Layer 2 of a small transformer language model trained on English Wikipedia (8 layers, counted from 0, width 96).
A neuron adds its activation times its output weights to the MLP's output. To switch it off is to set its activation to zero at one token and run the rest of the model.

Output weights of the MLP neurons that the questions are about. A number n stands for n times 0.0059.
n23: 45 38 -10 -28 18 15 13 8 8 7 1 -33 16 2 -9 55 -20 45 5 35 17 -1 -4 -7 10 -13 -30 20 22 -21 -8 -27 -9 8 5 4 11 10 33 12 0 2 41 11 -12 25 20 6 -22 12 0 8 12 -11 -24 -17 -29 1 -14 28 -52 16 -42 -13 -15 -15 -33 -22 -15 -29 -14 -9 16 1 15 -6 -35 29 17 9 -3 18 7 -15 -4 -38 -13 26 31 10 15 -52 2 -20 -29 7
n25: 15 -45 31 13 15 -35 -17 -12 -12 -5 -18 -27 -28 10 -25 -14 11 -3 -3 0 -3 46 1 15 -9 1 -8 20 33 15 -4 -8 4 29 -5 -12 27 8 11 7 -39 16 25 -15 8 -26 -2 -1 -19 2 -21 -2 -3 20 -5 11 25 3 18 5 -46 -9 -16 21 1 0 -23 -9 1 -23 4 -12 9 26 15 20 -1 -7 -19 -15 6 24 1 -10 18 -23 -3 -5 16 -8 1 5 20 -15 -22 3
n40: 12 13 16 8 -16 31 -23 -2 4 12 0 -8 13 -13 -22 -9 21 5 2 -25 -4 13 -18 -21 -12 4 -4 -3 0 -55 1 -3 -4 11 17 -2 -46 15 21 -12 5 -14 11 2 -7 -22 -9 17 22 -7 -7 8 2 3 87 3 -29 -14 -28 -2 -4 2 -11 1 1 -16 -22 9 -3 -37 -14 6 7 -5 -4 -10 -36 5 6 36 4 -19 2 0 25 32 6 51 10 12 -17 15 -18 -4 -4 11
n45: -10 36 27 -18 23 42 -18 -6 24 4 0 10 21 -42 14 15 -11 0 21 -14 -13 -9 26 51 -41 10 -6 -25 17 39 -28 -31 -11 55 16 46 27 16 0 -17 14 -32 41 -34 5 -5 7 17 19 5 1 -35 4 7 -18 18 20 1 -2 0 -22 -15 -4 -7 -28 -1 -14 -19 31 -13 -23 -15 -14 -23 -4 -33 12 -40 29 -6 -15 4 -45 -37 10 -8 -7 38 -25 21 14 16 -64 -4 31 -32
n50: 12 -8 14 -19 -20 34 9 -25 -3 -6 18 35 8 32 6 8 -2 21 -34 -18 12 16 -27 6 -15 -38 10 0 -13 -44 39 32 -42 19 -10 -31 -14 -28 -13 -7 -20 19 -21 10 8 26 3 -4 -51 0 -21 12 8 -23 31 -13 -26 11 13 -3 25 1 22 0 41 8 37 22 15 46 3 -31 -39 -21 11 20 8 -34 -47 -21 7 20 -11 -17 25 -11 18 14 8 -29 -40 30 18 -3 -12 2
n86: 25 6 -16 -10 -6 -10 -45 -23 -37 -15 5 -33 3 38 18 -42 -3 -13 27 1 29 -26 8 -51 1 0 11 12 44 2 -24 14 -14 -25 -5 -14 28 -42 17 -11 5 8 -8 26 23 -31 -33 12 -3 45 -8 -28 -6 17 44 27 -4 -27 -6 -25 -25 39 -4 7 -16 -3 7 12 16 -6 16 -10 -13 -6 28 4 23 -22 -20 -8 44 6 6 1 28 6 42 7 19 2 28 -25 -31 -6 -39 5
n97: 4 -3 -13 3 -2 2 -10 2 2 41 -14 8 -4 14 7 -4 -3 3 0 6 -5 -1 14 21 17 15 -1 49 13 -9 18 -16 4 -9 57 -17 -20 -2 8 -5 16 -5 -9 3 8 -4 10 4 3 5 -19 0 9 1 -6 0 9 -13 -3 -9 -7 -4 6 12 3 -1 3 -1 -2 10 3 -8 0 -11 -2 -12 -21 9 0 -39 -9 1 7 1 -19 0 -22 -22 -4 3 6 -2 -11 1 9 -4
n98: -3 -13 -20 5 -3 29 -20 9 6 -4 16 -23 -18 18 4 -7 -6 17 -3 1 4 -6 8 6 -4 -6 23 10 16 18 3 -17 -14 12 3 -7 8 18 0 8 -15 -28 6 -19 2 -56 -5 30 5 10 10 -41 5 5 20 9 -9 5 15 -5 -5 3 2 -35 8 -21 25 -22 23 -4 6 -7 -7 19 21 -5 18 -5 -17 7 12 27 -2 -17 0 11 7 -38 -15 -4 32 -9 -3 -3 -3 5
n108: -14 15 -7 3 5 -11 28 12 4 -52 24 -3 1 -15 5 7 -6 37 7 0 -18 36 6 -8 -11 39 27 -16 -9 26 5 7 12 -7 12 31 -27 -14 -5 28 21 -13 4 4 15 11 7 8 -7 -15 8 -19 -7 1 9 -37 -5 -2 -13 -18 8 -27 -2 21 2 -25 7 30 -5 22 6 8 -38 24 4 -3 -37 -7 -29 12 -25 34 -12 -1 2 16 25 22 2 -41 -23 12 -4 -32 19 -4
n118: -6 9 11 0 -4 10 -9 -12 -5 -7 -10 -9 -4 -9 -17 -18 23 7 32 9 22 2 18 -16 1 15 33 0 -15 -16 37 10 2 -4 18 13 -19 22 21 -10 -14 10 2 3 -53 14 7 -12 0 9 -16 -16 15 5 10 25 -38 -12 12 23 27 3 -30 -14 -18 3 -27 1 -9 24 -3 34 -28 -6 15 7 -22 -7 26 -11 -17 7 -14 -9 20 -6 0 -18 3 11 3 -18 4 -13 2 7
n119: 16 19 -11 20 -10 41 2 35 -30 14 1 18 22 -10 -2 -14 -10 -31 -20 -8 2 34 13 24 0 2 -32 -5 3 19 24 5 3 -12 -20 4 22 0 -15 5 -12 -3 -27 -21 5 6 7 0 5 -23 9 19 10 8 23 -5 -1 -13 1 -16 -33 4 26 -7 30 6 0 12 7 18 -33 -11 -19 9 -42 -18 -12 0 84 3 -8 5 -10 17 -6 11 5 8 -8 9 -29 -2 -62 3 12 -17
n127: -1 10 3 -20 23 44 -7 -17 -26 -28 9 -33 12 28 4 8 10 12 -2 -10 -24 -11 -13 4 -4 -11 34 -12 3 -24 -6 35 -1 2 10 -18 -10 -1 -14 1 17 -30 0 22 -27 0 -1 15 -33 -17 -4 -4 10 -3 36 -12 -5 13 17 -36 55 -24 -13 -5 -12 -30 -1 9 42 -21 -2 15 -11 -10 -6 24 3 -15 -49 7 40 12 -6 -11 24 -30 -9 -27 43 -4 17 4 -5 23 -38 -37
n137: 31 2 24 -13 31 22 3 1 17 9 1 -19 -39 12 -3 25 13 -8 -30 -16 5 36 -7 5 14 -22 37 -6 -21 -3 -18 9 -13 44 5 11 20 9 -12 -7 -12 -33 -8 15 5 -94 7 9 -14 0 -1 -15 24 -9 32 22 11 -11 24 -28 19 -26 -1 -29 -14 -11 3 0 16 -38 -10 -12 7 3 -19 -1 36 18 27 8 9 20 23 -26 -28 11 14 -15 -30 12 -10 -21 6 0 17 -11
n192: 1 9 36 13 12 19 -8 -1 -14 -8 14 -3 -8 20 11 -11 -16 -7 1 -3 5 19 -36 -21 2 15 -31 -25 -25 9 -23 9 5 -9 2 5 14 -12 10 -8 20 -2 9 -13 -5 6 15 17 -1 -5 15 -1 7 -23 63 -13 40 -2 -25 -15 -34 -2 17 -8 25 -31 13 -12 11 -3 -31 8 0 4 -5 -18 -10 11 3 2 -1 16 -4 -1 16 -4 -11 1 24 -1 -29 10 18 0 3 -7
n274: -6 0 16 12 -10 11 -11 -4 -19 9 39 -5 -9 3 -5 4 -17 -4 -4 -10 -2 -3 -39 18 -3 5 -18 -5 -14 2 2 -6 -3 5 25 4 27 11 -2 3 -1 3 -20 -19 -10 -31 47 -5 0 -18 1 2 33 6 62 -27 -9 -24 -11 -2 -3 2 -4 -21 15 -19 11 -19 18 1 -1 16 16 5 -12 18 -27 13 -18 10 -23 19 -1 10 20 -3 3 -8 30 -37 -14 17 23 -16 -32 -9
n314: 3 20 19 37 -1 11 5 11 -9 -15 15 12 -2 16 4 9 -15 -1 -16 -8 7 -8 -24 0 -22 13 -8 0 -3 5 -6 -16 -25 8 -8 3 10 -5 -33 -21 -1 -1 11 36 4 24 1 22 1 -13 15 8 3 -2 48 7 -19 -9 -6 -15 -28 20 22 -8 -2 4 30 0 7 27 -23 -7 26 -9 -35 17 -5 6 -25 -9 -7 22 8 -14 21 20 15 -7 -6 1 -25 -19 -9 7 -46 -16

Each question names a token from some text and the token that comes next. It shows the activations a of the neurons there, in the order above. A number n stands for n times 0.023.

Then comes g, the gradient of the next token's log-probability with respect to the MLP's output, scaled to length 1. A neuron's effect is roughly proportional to its activation times (output weights . g). A number n stands for n times 0.0044.

" Music", then " E"
a: 0 0 0 62 0 0 26 0 15 0 0 0 0 0 13 0
g: -3 -22 -6 -13 18 13 11 37 -14 31 -6 11 16 23 -31 18 28 19 11 13 -30 40 2 -27 15 -16 39 -15 24 37 -23 -20 6 37 -51 3 -16 -7 31 -4 -4 -13 3 1 8 -14 14 -40 29 20 -2 -17 28 59 7 19 32 4 -1 35 -26 -25 10 -5 14 15 12 8 -8 27 -19 -31 -42 31 -59 6 -9 -38 -31 3 -16 -3 -33 22 -11 -21 -7 1 -4 -43 -44 6 3 -26 6 -9
Switching off which neuron hurts the next token most? n45

" as", then " ground"
a: 0 0 0 0 0 54 31 26 49 0 0 0 0 0 0 0
g: 9 8 -31 19 -16 2 8 4 43 12 -40 -4 -4 -29 20 34 20 -30 25 3 4 -10 27 3 -13 -2 5 -45 -40 -40 -28 -13 -41 21 -9 -28 19 20 -8 -18 -6 3 32 -12 29 -36 -8 28 52 1 26 -42 13 -17 36 -8 -8 -9 25 -1 -35 7 -15 -41 17 -9 32 -33 33 13 12 -41 22 12 3 -5 -12 14 -37 23 39 25 -22 15 0 -20 6 -3 11 -11 2 16 14 15 -38 35
Switching off which neuron hurts the next token most? n98

" Court", then " against"
a: 0 0 24 0 0 0 42 0 22 0 0 0 0 0 30 0
g: -8 -26 24 -8 -12 26 19 28 0 7 1 -4 22 -41 -24 -21 -15 7 8 -20 -7 20 -39 -5 11 5 -51 -27 25 -18 18 -1 36 20 7 19 0 -31 3 1 11 -15 22 -12 -4 21 28 -38 16 -6 44 18 -2 -2 9 9 -22 12 -8 3 10 -10 -16 -14 -26 15 42 -35 36 -5 42 -47 27 -8 -7 -17 -42 -42 25 22 54 -6 -39 6 -27 21 -31 -40 5 20 -1 26 -30 11 38 5
Switching off which neuron hurts the next token most? n40

" ", then "21"
a: 0 0 0 0 0 0 31 0 29 0 65 0 0 4 0 0
g: 8 20 -6 5 -12 18 9 7 -10 -6 -8 -23 23 -31 -35 -34 3 28 -10 13 15 21 1 -6 32 19 14 -31 30 -14 35 16 34 -14 25 15 -12 48 22 -27 9 -36 -1 1 1 -13 12 -59 12 -17 -48 8 -4 17 -11 -10 18 -22 47 1 -42 -32 8 34 18 -2 -20 23 -18 -43 15 17 8 30 -12 -51 5 -12 5 -18 -11 -23 1 7 11 -33 19 -3 -14 -53 -14 9 8 50 8 39
Switching off which neuron hurts the next token most? n119

" N", then "ath"
a: 0 0 0 0 0 0 42 0 25 0 0 0 0 47 31 0
g: 35 15 18 28 -9 -5 -20 -29 -40 -17 -17 -7 -29 5 -7 -9 -36 3 -16 38 -44 40 -5 -15 -35 22 -26 17 -23 -40 -25 26 38 -37 2 -14 -2 -22 9 9 12 -6 8 -46 -29 -13 50 -23 26 -3 -7 4 15 -19 9 9 24 -5 5 18 -29 23 0 4 -15 30 17 24 42 -22 -20 26 56 15 8 25 10 24 12 8 17 21 -8 30 -4 -14 5 21 -59 14 -10 -12 -10 13 -22 -25
Switching off which neuron hurts the next token most? n192

"f", then "o"
a: 0 0 0 0 0 0 35 0 32 0 0 0 0 0 0 0
g: -1 2 47 -8 -2 1 14 -5 37 23 25 46 -19 -39 -29 6 -20 13 9 -43 41 29 17 -19 25 36 12 22 9 29 -5 -3 -9 -47 11 -32 -3 -1 35 42 8 29 -11 -11 -19 -10 25 -28 -3 -15 -13 -49 1 -22 2 -25 15 -24 -14 -16 48 -13 -40 -1 14 -11 9 8 10 4 20 12 -11 17 -44 25 10 12 2 -35 16 10 -33 15 3 17 16 -29 5 -29 31 -32 -32 -5 -30 -23
Which two neurons, each switched off alone, lower its probability most, in order? n108, n97

" re", then "aff"
a: 0 0 0 0 0 0 33 0 24 0 0 0 0 0 0 0
g: -18 -22 -56 51 -13 11 46 12 21 9 -16 24 -1 22 -6 8 -34 25 -22 -2 14 -27 -11 3 19 -16 -37 12 -9 30 19 -18 44 -17 7 -21 1 17 -40 -17 16 40 -12 -41 -8 66 21 -6 -18 -14 20 -4 11 -13 11 -9 44 22 34 21 7 -5 -18 -7 -21 -13 10 -53 -19 6 22 -35 -34 8 -29 -31 -11 1 11 12 -9 10 -6 -22 -10 41 23 31 -1 19 -15 -12 -21 5 -1 0
Switching off which neuron hurts the next token most? n97

" C", then "op"
a: 0 0 0 0 32 0 32 0 10 0 0 0 0 17 56 10
g: -32 33 -32 20 -25 17 -9 9 -1 -48 -22 -9 -17 4 32 9 10 -5 -25 -7 17 8 12 3 34 4 9 24 -22 17 -12 4 -9 -74 -17 27 1 -19 2 12 -18 41 -9 -38 33 -22 8 9 -16 -12 -20 -14 12 -4 9 1 -14 2 50 36 33 -8 19 21 -9 -21 -52 21 15 -3 47 8 -17 -45 -6 -27 -31 -2 -29 -18 -20 11 -23 -5 53 35 12 13 22 -17 14 20 13 -16 19 15
Switching off which neuron hurts the next token most? n50

" Z", then "ac"
a: 0 0 0 0 0 0 40 0 19 0 0 0 0 35 56 15
g: -44 16 17 28 37 17 -7 -9 -25 -23 -4 -29 16 5 3 17 -33 51 -8 -31 -48 -5 -8 -19 23 7 34 6 59 6 -37 -24 12 -4 -14 -9 -42 -7 -64 -21 -5 -25 -17 -14 38 -6 47 10 11 -8 18 17 15 30 6 -8 -10 -11 29 -9 -1 -21 23 32 -7 -14 -32 19 25 -21 1 3 25 19 -4 39 -3 13 16 -13 -22 14 22 -48 29 -14 -9 14 -17 -4 -1 -4 -26 1 -10 27
Switching off which neuron hurts the next token most? n274

"46", then " |"
a: 0 0 0 0 0 0 16 0 24 0 0 12 0 0 0 0
g: -1 22 -3 1 -11 5 -1 -40 -16 -36 24 -3 29 -14 2 -21 -41 -4 5 -38 2 -5 7 -26 -6 51 9 -40 -3 -13 32 31 36 -9 -18 3 -32 -14 -8 41 -38 -21 9 35 -12 -19 -19 -20 11 3 -42 17 -15 -8 -8 14 20 -8 33 17 -18 45 -4 8 14 2 -4 17 17 -12 45 32 -17 20 12 20 -9 -24 -18 52 43 -11 -25 19 17 0 -6 21 1 -48 45 -18 -17 -31 -24 9
Which neuron, switched off, raises the next token's probability most? n97

".", then " S"
a: 0 0 49 0 5 30 17 0 10 0 8 0 0 0 0 0
g: -28 -13 56 7 1 -4 40 18 -11 -22 26 -9 16 -28 -1 13 16 35 -19 13 -4 -7 -14 9 -35 -2 27 -3 -28 -8 2 16 7 21 -12 -19 -14 35 -21 -25 14 -9 2 -39 -14 -36 -20 -1 39 0 -2 2 10 27 -5 22 -10 40 -26 -17 8 -21 -20 -17 7 47 2 -19 62 17 -65 -3 -27 4 9 2 3 38 24 18 17 -32 -24 7 29 -47 4 17 14 -49 -15 5 15 7 5 -31
Switching off which neuron hurts the next token most? n40

"ri", then " Sh"
a: 0 33 0 0 0 0 38 0 35 0 0 0 0 0 0 0
g: 1 -10 27 10 -9 22 10 -31 -29 -9 -7 48 19 22 -23 22 24 -27 4 -34 27 28 13 1 6 24 37 15 -8 -19 -2 17 -14 1 -44 -10 16 -17 6 -48 3 -14 28 24 26 -49 -6 -32 22 50 -2 -10 31 -14 15 26 -31 1 -42 -9 9 1 -38 18 -42 -19 -6 -12 -30 -45 -25 29 -22 50 17 -14 -29 20 8 -8 22 2 -1 29 -15 5 -23 14 6 24 14 -31 8 19 2 -16
Switching off which neuron hurts the next token most? n25

" |\n", then "|"
a: 0 0 12 0 47 0 37 0 18 0 0 0 0 0 0 14
g: 26 6 -18 -4 1 -40 11 -17 -4 -8 -19 32 -3 -5 -16 -15 27 -28 17 24 22 -10 -18 16 -18 -18 5 -20 -18 16 13 -6 -13 0 -24 20 -10 -21 -30 -16 -6 42 23 31 35 -12 -23 -5 -43 15 -14 18 3 -28 -6 22 21 40 10 14 30 -7 -19 -15 -8 9 32 -32 45 26 7 9 0 -1 19 -22 -14 -82 -19 9 -3 7 -19 -62 -11 37 8 47 28 -29 -26 4 28 21 17 14
Switching off which neuron hurts the next token most? n50

" Phil", then "h"
a: 0 0 0 0 0 0 40 0 43 0 0 0 0 6 38 0
g: 22 -2 20 36 -8 -12 8 -5 -8 0 6 -23 56 53 -22 -12 6 4 1 31 -19 -15 -6 20 -17 29 -23 -8 -4 6 29 36 -71 30 -10 -28 -31 4 7 -33 -49 39 -21 2 -14 -1 12 -11 22 23 12 19 -33 2 -9 -1 -4 -8 -17 -5 -53 -11 21 12 28 1 -26 -37 -6 -31 8 5 8 4 -13 27 -24 8 -14 20 32 43 6 39 -5 -19 -14 -7 27 23 -40 -19 9 15 5 -30
Switching off which neuron hurts the next token most? n274

" E", then "ven"
a: 0 0 0 0 0 0 38 0 23 0 0 0 0 41 47 20
g: 92 33 25 56 -22 22 -14 -4 25 25 29 5 -8 45 -6 -2 -7 0 -55 44 -24 -23 -1 18 26 -31 11 -26 28 -44 3 24 4 1 -11 7 -15 -15 -12 -12 3 -16 25 4 -29 14 0 -34 -1 -8 3 -5 -15 -14 -11 4 -34 -1 40 21 -25 -4 -38 -5 7 20 14 9 -1 20 -31 0 -1 -36 -43 6 -23 13 -10 7 35 5 -8 -18 9 13 -3 -7 -6 3 -22 23 -36 13 -4 -15
Switching off which neuron hurts the next token most? n314

" Ch", then "ij"
a: 0 0 0 0 0 0 39 14 21 0 0 0 0 10 30 0
g: 6 -3 -9 16 9 33 21 11 4 -35 36 -6 -17 -3 9 27 20 6 11 18 -28 0 -6 24 -46 -6 -7 -14 28 -38 28 -2 -25 24 -19 4 6 -4 11 -3 -14 -40 -4 5 14 37 -43 -13 -5 56 4 -24 1 13 -10 7 11 -8 -55 22 -9 5 -52 -12 -18 -17 -6 -94 8 20 15 7 39 6 -26 49 -11 9 -8 3 8 -11 6 6 36 -14 -13 -28 39 16 11 15 -11 5 -18 7
Switching off which neuron hurts the next token most? n274

"ical", then " doc"
a: 0 0 0 0 0 0 21 0 34 0 0 0 0 0 0 0
g: 8 -27 -21 -14 23 -21 -18 10 10 -13 12 24 1 -15 9 10 -4 -11 6 -14 4 3 -65 27 -7 23 0 -1 -24 5 36 31 -3 16 -19 19 -11 7 12 25 -31 40 -32 -5 11 -4 -29 7 -17 -9 -21 45 19 4 -1 -21 0 -5 -17 -5 50 17 -9 -9 42 29 3 23 6 -25 -21 41 -20 -24 16 11 11 44 -25 -18 -18 10 1 41 12 -53 -46 -15 -12 -25 -4 2 40 -63 -6 32
Switching off which neuron hurts the next token most? n108

"or", then " had"
a: 0 0 0 0 0 0 33 9 12 0 0 0 0 0 0 0
g: 10 4 2 46 26 20 -18 -29 -14 3 18 -16 30 -11 27 -6 -2 -21 21 18 -1 13 -19 14 6 -21 -35 2 50 17 16 7 -27 10 48 -41 1 -28 -20 -1 16 -24 28 -4 17 7 -4 6 -4 -5 15 12 -46 -31 -10 -55 -20 11 21 -13 9 20 -31 20 7 48 -7 13 -47 -8 -17 -22 8 -30 26 -25 -18 25 4 11 -26 35 15 -40 21 -24 -10 50 -21 37 -16 14 -21 -8 17 -29
Switching off which neuron hurts the next token most? n97

" March", then " Music"
a: 5 0 0 0 0 0 32 0 33 0 3 0 0 0 12 0
g: -19 17 43 6 -29 9 17 -17 -15 31 -1 26 -2 27 -25 -5 -24 -23 -11 14 -17 -14 7 -43 52 1 -31 46 8 -18 12 -35 -33 -35 -29 1 30 8 7 -9 -13 -12 -30 17 8 26 -2 21 29 60 -3 -9 11 17 31 -13 -8 -37 -13 -37 -22 18 48 47 21 17 -16 17 33 12 -23 -22 7 1 -32 -28 0 26 -32 1 15 12 2 4 27 -24 -15 5 -17 -23 8 -38 14 2 -17 2
Switching off which neuron hurts the next token most? n97